Layer 17 of a small transformer language model trained on English Wikipedia (20 layers, counted from 0, width 128).
A neuron's activation on a vector x is SiLU(gate . x) times (in . x), where the dot is the dot product.

Input weights of the MLP neurons that the questions are about. A number n stands for (n - 500) times 0.00077.
n129 gate: 581 577 446 569 581 392 650 335 510 696 467 597 359 615 489 658 624 544 582 591 525 364 458 496 430 600 355 494 529 666 539 679 589 612 450 585 693 497 582 545 604 385 348 591 634 353 565 558 183 608 348 531 579 580 500 638 620 414 550 476 596 619 426 258 571 412 646 629 609 491 487 482 419 621 596 371 391 514 333 552 631 563 467 391 460 490 631 483 416 493 497 442 358 500 483 487 223 672 352 399 273 342 677 527 648 620 370 484 688 466 460 521 386 544 588 448 762 487 642 532 739 586 679 493 613 549 613 527
n195 gate: 407 488 439 739 344 382 551 335 504 500 540 539 676 508 336 441 727 583 406 613 463 624 749 340 556 410 405 679 701 465 637 337 365 464 414 438 641 674 288 527 550 560 384 638 905 609 179 598 435 630 662 483 690 356 544 289 279 653 427 488 534 345 585 368 370 734 484 543 473 772 656 431 381 470 633 500 534 351 416 822 332 445 616 605 399 685 359 521 480 709 601 590 376 556 384 688 442 478 450 622 526 533 504 426 577 383 340 657 504 537 474 508 632 770 665 493 522 530 571 511 967 615 446 463 535 375 740 536
n200 gate: 529 414 384 282 667 539 424 568 351 582 714 441 429 616 283 718 732 645 562 367 460 316 428 575 403 409 270 319 632 385 664 465 493 395 383 571 745 719 624 480 373 330 690 346 419 515 527 179 431 503 667 568 310 439 543 667 579 474 358 408 466 442 611 317 512 574 357 477 493 588 434 481 549 351 500 245 742 630 572 489 653 504 608 469 626 554 532 552 442 639 583 531 485 597 511 507 552 446 318 335 666 392 601 654 572 490 623 402 435 578 372 474 477 441 519 241 681 442 383 647 541 450 532 727 441 477 383 551
n215 gate: 516 339 310 478 425 592 320 640 349 451 535 514 722 433 304 537 443 428 350 313 732 411 368 680 494 503 720 364 443 639 262 385 525 389 597 350 529 394 408 524 467 456 331 868 522 310 519 569 535 607 417 555 289 559 319 412 301 601 467 410 463 528 419 500 758 434 538 624 644 497 374 403 681 537 458 504 511 500 619 468 522 493 387 470 252 591 451 406 588 511 527 419 716 440 547 709 369 365 532 478 568 478 458 518 405 588 545 582 504 337 342 594 474 760 555 481 264 576 462 540 468 565 444 586 271 437 500 493
n272 gate: 415 427 444 511 263 619 400 471 589 764 507 422 494 433 661 463 264 425 404 434 609 277 504 493 479 669 446 626 628 485 723 519 365 522 613 481 525 784 479 692 428 508 412 522 575 493 568 520 391 510 432 420 624 365 326 468 486 536 452 310 493 557 520 430 367 503 562 369 437 467 483 571 360 319 469 496 368 515 444 504 491 489 454 246 397 573 433 565 24 365 436 497 378 626 647 684 527 108 532 535 628 465 629 521 538 490 300 503 503 619 466 565 659 408 460 392 743 575 630 520 279 431 587 532 554 482 693 493
n307 gate: 634 566 474 426 405 500 469 466 582 637 410 440 474 463 398 603 560 595 411 536 390 755 755 603 282 405 560 428 462 692 623 563 293 529 379 536 560 443 570 573 459 400 638 371 534 371 336 391 471 557 489 470 246 439 522 478 681 426 349 418 438 691 518 361 492 643 572 383 726 558 630 426 531 346 732 348 385 589 540 754 500 379 432 401 342 475 471 444 202 411 364 454 403 576 455 514 664 589 283 736 301 523 703 585 747 356 356 450 402 669 629 421 415 541 657 345 535 585 464 659 513 178 526 667 500 455 508 635
n312 gate: 487 743 546 374 396 361 597 500 443 787 755 515 658 484 703 605 587 442 610 490 546 336 347 597 325 515 504 310 363 415 267 613 492 575 593 504 635 349 641 846 313 389 307 436 678 705 508 549 612 525 389 492 471 538 320 543 561 472 488 283 516 691 582 565 435 334 469 294 684 334 481 315 374 671 682 574 589 476 627 721 434 520 628 521 286 496 458 409 199 284 382 381 322 542 587 423 493 496 591 260 504 563 465 657 577 500 344 613 523 295 334 444 667 410 569 518 512 334 481 526 584 428 562 453 770 377 621 485
n129 in: 388 460 477 493 619 535 391 334 490 291 410 325 437 409 549 446 427 361 484 415 610 490 348 267 435 550 370 497 441 685 648 444 507 474 515 493 530 503 477 522 390 441 668 392 610 588 437 227 458 500 547 598 528 606 674 507 555 593 466 656 671 595 594 483 269 412 551 303 658 479 418 597 476 356 568 483 721 390 529 457 418 291 314 384 447 565 610 234 477 335 506 469 463 542 513 506 463 476 303 384 455 471 626 546 494 494 569 289 506 339 708 493 404 720 680 765 621 561 421 604 526 513 566 536 497 523 616 620
n195 in: 399 554 500 519 518 448 459 385 645 481 272 500 456 874 565 314 481 610 315 422 486 649 258 385 388 288 333 586 398 400 548 847 462 657 573 471 481 596 707 649 516 569 535 382 407 607 455 360 397 479 383 733 606 395 312 291 605 682 793 446 360 584 606 376 538 380 436 261 261 582 570 500 556 372 475 492 603 219 470 523 370 532 466 586 311 625 352 469 470 581 380 559 403 523 582 485 307 593 399 462 528 531 700 323 167 463 420 511 462 569 321 508 524 512 424 517 310 511 422 202 435 418 409 531 612 478 344 375
n200 in: 574 783 417 657 483 580 482 620 553 553 412 524 532 633 646 287 376 604 689 591 507 458 623 511 432 579 786 514 558 700 432 519 522 462 748 335 445 521 352 448 411 426 384 563 320 384 731 723 482 352 743 455 423 348 447 443 550 277 394 573 515 536 645 432 460 467 380 328 517 507 358 591 300 602 547 324 549 576 393 592 529 656 595 465 119 504 454 614 371 355 637 707 555 164 423 479 510 401 467 618 519 474 650 329 643 579 365 521 504 273 446 511 318 554 429 562 603 497 489 351 611 328 532 518 592 526 450 475
n215 in: 634 440 383 594 412 384 613 751 486 639 476 320 563 706 417 588 630 474 479 451 526 631 360 327 616 350 663 364 797 566 493 745 379 441 516 276 645 421 450 512 518 371 464 463 529 522 318 573 585 581 475 460 398 340 601 284 703 453 601 565 284 461 524 642 512 572 517 425 554 536 670 676 563 236 639 391 552 567 651 312 541 485 426 622 527 458 549 442 409 436 436 490 424 451 493 682 730 474 685 506 632 270 444 400 373 432 588 418 359 273 356 562 612 232 544 609 334 533 528 640 435 383 447 407 503 462 603 370
n272 in: 633 582 467 450 377 560 507 384 613 573 581 663 628 434 579 740 450 446 821 527 436 443 646 367 536 643 635 508 543 649 596 460 279 413 511 293 677 476 321 311 517 302 698 649 546 573 531 671 549 266 627 355 324 407 113 409 316 206 496 378 695 467 472 391 569 746 390 403 610 600 580 666 245 539 545 482 625 622 537 555 552 491 441 504 411 344 393 728 484 400 504 278 259 377 386 618 461 430 627 560 667 548 541 253 307 690 451 468 627 635 346 640 596 550 565 280 78 519 516 667 839 528 657 400 398 509 660 607
n307 in: 650 638 427 367 224 722 646 421 514 360 550 423 471 609 562 764 496 537 427 328 580 377 492 643 516 573 359 722 392 456 653 394 570 443 507 619 221 486 617 504 620 446 587 414 478 394 667 554 424 427 597 534 519 464 579 580 374 607 569 467 294 558 389 263 504 578 575 461 483 649 486 577 409 473 436 465 360 622 442 348 556 733 576 496 339 486 504 767 363 507 562 566 779 457 496 536 597 558 697 493 500 480 511 445 612 336 374 599 518 561 550 683 554 603 208 631 558 608 440 342 550 440 619 493 195 521 410 131
n312 in: 749 399 368 391 376 742 571 703 557 333 370 716 337 415 496 397 754 425 262 473 665 391 492 389 529 691 519 382 500 584 492 703 448 448 551 700 594 493 463 611 318 534 666 538 417 550 622 373 405 385 647 462 559 710 613 577 493 459 566 440 554 493 331 411 476 620 681 566 444 363 493 473 627 283 351 555 561 515 343 763 507 626 532 563 663 654 449 470 427 556 721 429 368 709 504 675 570 402 500 554 602 537 562 560 504 627 493 618 613 301 469 545 771 578 585 663 504 654 400 385 429 396 751 500 430 598 773 398

Each question shows a token from some text and the vector x that enters the MLP there. A number n stands for (n - 500) times 0.02.

"to ": 461 444 484 562 542 514 556 504 477 412 423 510 534 568 460 445 504 535 551 528 548 489 569 449 534 509 553 538 482 549 510 588 450 390 597 449 445 451 645 514 490 496 483 473 366 586 436 488 427 573 491 554 628 461 532 509 435 482 556 388 586 530 477 555 518 528 486 591 537 422 536 509 463 511 552 506 479 467 443 511 450 471 554 474 521 462 546 480 412 558 539 489 479 608 549 612 548 478 513 548 460 395 501 500 357 471 503 518 472 390 497 475 501 516 616 542 477 670 451 538 479 454 260 577 422 816 507 488
The two highest activations, in order: n215, n195

"soci": 447 608 571 436 575 554 519 542 452 475 442 517 440 585 480 652 413 477 537 571 403 549 514 322 443 476 524 575 450 539 461 591 483 520 690 581 388 509 604 454 474 538 588 520 573 511 642 571 449 435 635 524 410 605 570 596 454 448 395 456 538 506 404 423 337 378 622 525 479 484 534 560 453 477 517 485 551 469 510 456 505 426 450 463 456 508 507 635 493 530 449 387 477 592 483 497 465 498 492 559 460 577 574 436 422 569 610 449 474 512 513 582 449 611 439 710 478 582 528 519 469 403 369 542 587 652 460 389
The three highest activations, in order: n129, n215, n307

"posed ": 571 423 481 484 568 581 512 501 413 566 410 487 480 443 460 536 583 439 554 498 683 526 493 488 614 540 491 491 621 466 478 387 486 499 614 482 564 422 421 547 537 500 423 472 462 503 478 601 558 625 484 561 513 591 554 452 571 507 490 433 511 494 471 393 559 360 591 524 514 520 506 445 518 449 475 509 563 488 452 409 505 531 573 617 535 437 449 476 463 514 633 507 477 507 520 490 505 440 483 468 450 599 411 551 544 376 444 450 504 459 418 411 484 511 519 427 410 564 523 437 549 539 253 376 575 772 492 515
Which neuron fires most, and how strongly? n215, at about 2.3

"en ": 478 505 322 451 516 608 543 525 577 453 490 513 563 476 489 466 469 466 479 605 686 543 541 566 523 434 523 380 527 418 515 496 503 460 473 396 344 510 553 400 498 480 622 648 609 594 576 512 484 510 475 393 505 431 541 477 462 452 527 567 547 500 579 407 532 458 445 555 523 496 605 477 565 555 566 455 432 475 509 547 492 516 564 523 563 532 493 507 576 497 489 488 433 341 575 457 529 505 561 562 465 413 402 339 487 498 447 500 465 495 475 467 489 479 338 583 452 582 289 506 552 397 528 576 430 735 473 614
The three highest activations, in order: n215, n129, n195

"- ": 538 492 444 461 569 594 515 405 515 504 465 491 493 485 557 564 517 487 490 552 483 469 514 364 515 575 460 412 468 452 451 484 452 504 446 494 522 512 612 502 483 464 539 497 559 528 481 532 461 548 501 499 539 539 471 548 537 520 507 601 514 488 467 502 459 440 496 560 479 465 530 465 482 473 526 472 530 449 440 521 456 493 526 570 495 449 471 478 594 502 444 502 483 481 531 485 546 461 503 547 536 486 548 501 434 515 505 528 539 490 549 448 515 449 530 506 562 450 536 526 485 578 387 483 474 944 535 488
The two highest activations, in order: n129, n307

"ever": 520 431 584 418 589 511 669 563 474 453 505 567 491 503 486 586 438 521 488 532 388 557 624 398 587 471 429 404 546 537 468 619 574 334 604 384 495 419 625 486 482 552 408 434 476 517 334 626 364 568 590 609 511 405 563 558 415 536 533 461 381 466 389 530 390 303 478 514 508 598 551 541 565 513 464 510 555 495 470 313 536 507 551 460 608 463 562 509 295 586 435 467 554 533 609 556 477 441 494 514 489 605 479 522 382 453 452 506 501 492 614 562 528 434 448 487 458 576 539 493 496 502 434 596 539 491 511 278
Which neuron fires most, and how strongly? n129, at about 0.37

"rom": 571 461 537 446 583 589 685 619 563 556 335 526 590 574 508 573 462 466 551 673 444 425 490 395 576 528 529 472 503 444 659 522 442 499 543 468 524 510 623 435 584 558 553 373 576 394 580 470 620 640 476 417 424 498 563 608 522 473 476 487 606 436 381 451 490 434 466 594 524 393 513 511 350 456 485 413 462 484 446 474 462 588 496 536 572 364 443 530 503 361 467 464 478 453 541 470 443 575 561 490 533 581 594 473 350 500 464 396 317 544 569 523 449 554 402 520 495 450 388 531 533 422 418 572 610 554 560 576
Which neuron fires most, and how strongly? n312, at about 0.16

"planned ": 472 545 484 516 648 658 532 613 568 507 471 478 527 421 529 545 463 434 609 461 529 492 504 483 473 431 494 556 529 541 515 452 537 450 659 484 545 497 518 460 470 516 570 548 441 443 461 522 565 471 613 523 510 542 596 497 561 476 439 431 552 504 404 445 567 446 597 541 484 488 535 439 547 457 494 550 550 502 516 460 536 518 591 581 466 539 555 512 546 452 546 445 541 503 537 498 514 497 434 454 455 544 394 440 405 412 471 506 526 426 475 462 500 482 512 434 433 486 502 426 555 541 191 505 580 804 502 420
Which of these neurons fires most? n195

"\n": 493 489 443 499 532 655 529 534 397 486 512 501 533 511 501 534 510 481 489 524 531 500 501 421 420 573 478 418 497 500 493 500 499 554 516 491 508 476 608 506 485 470 484 581 484 462 444 498 497 496 543 472 527 544 445 495 496 521 495 480 471 500 338 536 497 484 479 522 514 558 475 503 411 490 496 523 458 497 437 512 542 461 457 435 495 438 452 416 577 496 549 467 486 512 490 481 498 491 550 449 537 480 506 482 526 509 510 504 501 508 489 498 602 507 539 408 494 489 476 561 482 477 347 514 501 942 488 491
Which of these neurons fires most? n195

"out": 360 648 643 554 504 567 386 446 591 480 322 600 459 483 399 507 503 508 542 653 508 440 510 435 409 558 412 505 595 634 530 427 571 546 617 459 474 485 615 498 543 511 517 526 523 578 478 515 595 458 559 480 464 585 534 470 444 617 544 616 516 482 428 544 555 422 464 548 557 514 562 583 459 518 467 536 529 576 552 519 419 489 494 511 574 524 553 539 426 363 522 594 538 541 613 483 599 554 476 561 565 367 576 495 433 388 416 508 558 428 502 439 586 454 620 607 441 600 523 442 508 529 192 545 470 486 465 345
Which of these neurons fires most? n195

"; ": 456 476 438 466 532 637 489 514 440 523 458 520 493 499 512 503 492 478 495 516 574 539 504 417 460 554 448 471 497 533 499 505 517 507 526 485 460 492 564 487 507 474 485 514 483 450 406 530 487 523 487 509 563 539 483 512 462 489 472 485 493 507 406 528 507 422 470 526 446 519 469 537 447 529 476 496 459 515 446 528 557 532 458 459 499 491 451 463 564 490 554 462 481 527 486 484 522 509 527 459 517 520 487 485 471 487 445 499 502 515 498 505 579 508 530 457 535 517 454 531 490 514 356 522 505 970 497 455
Which neuron fires most, and how strongly? n200, at about 0.12

"le": 516 499 415 387 591 625 690 703 480 439 339 474 633 490 530 615 484 429 478 579 454 535 597 563 466 517 444 385 506 405 500 534 563 426 500 397 571 494 555 472 571 490 672 629 591 604 614 516 379 429 410 522 483 388 474 533 450 459 545 556 687 425 597 542 458 396 422 555 580 509 467 536 574 542 494 495 458 511 592 536 618 460 613 561 587 477 535 508 495 455 476 540 404 325 641 423 534 526 501 460 454 446 473 499 478 516 421 418 491 489 544 476 530 476 407 658 502 542 365 545 461 424 463 556 549 595 513 549
Which neuron fires most, and how strongly? n200, at about 0.45

". ": 480 473 443 484 522 666 544 515 379 487 508 505 539 500 495 549 510 482 484 515 543 500 483 412 425 574 471 439 499 486 468 490 508 537 497 514 521 500 610 497 512 468 491 572 472 456 421 499 501 492 520 482 526 527 434 515 472 522 495 501 484 483 351 521 513 481 477 511 499 539 472 504 418 513 489 531 437 522 437 514 548 467 463 425 498 453 438 429 561 507 576 478 495 507 482 493 518 505 560 457 553 478 504 496 516 523 492 484 485 505 493 511 591 502 539 422 508 509 476 555 492 484 390 499 500 948 515 475
Which of these neurons fires most? n195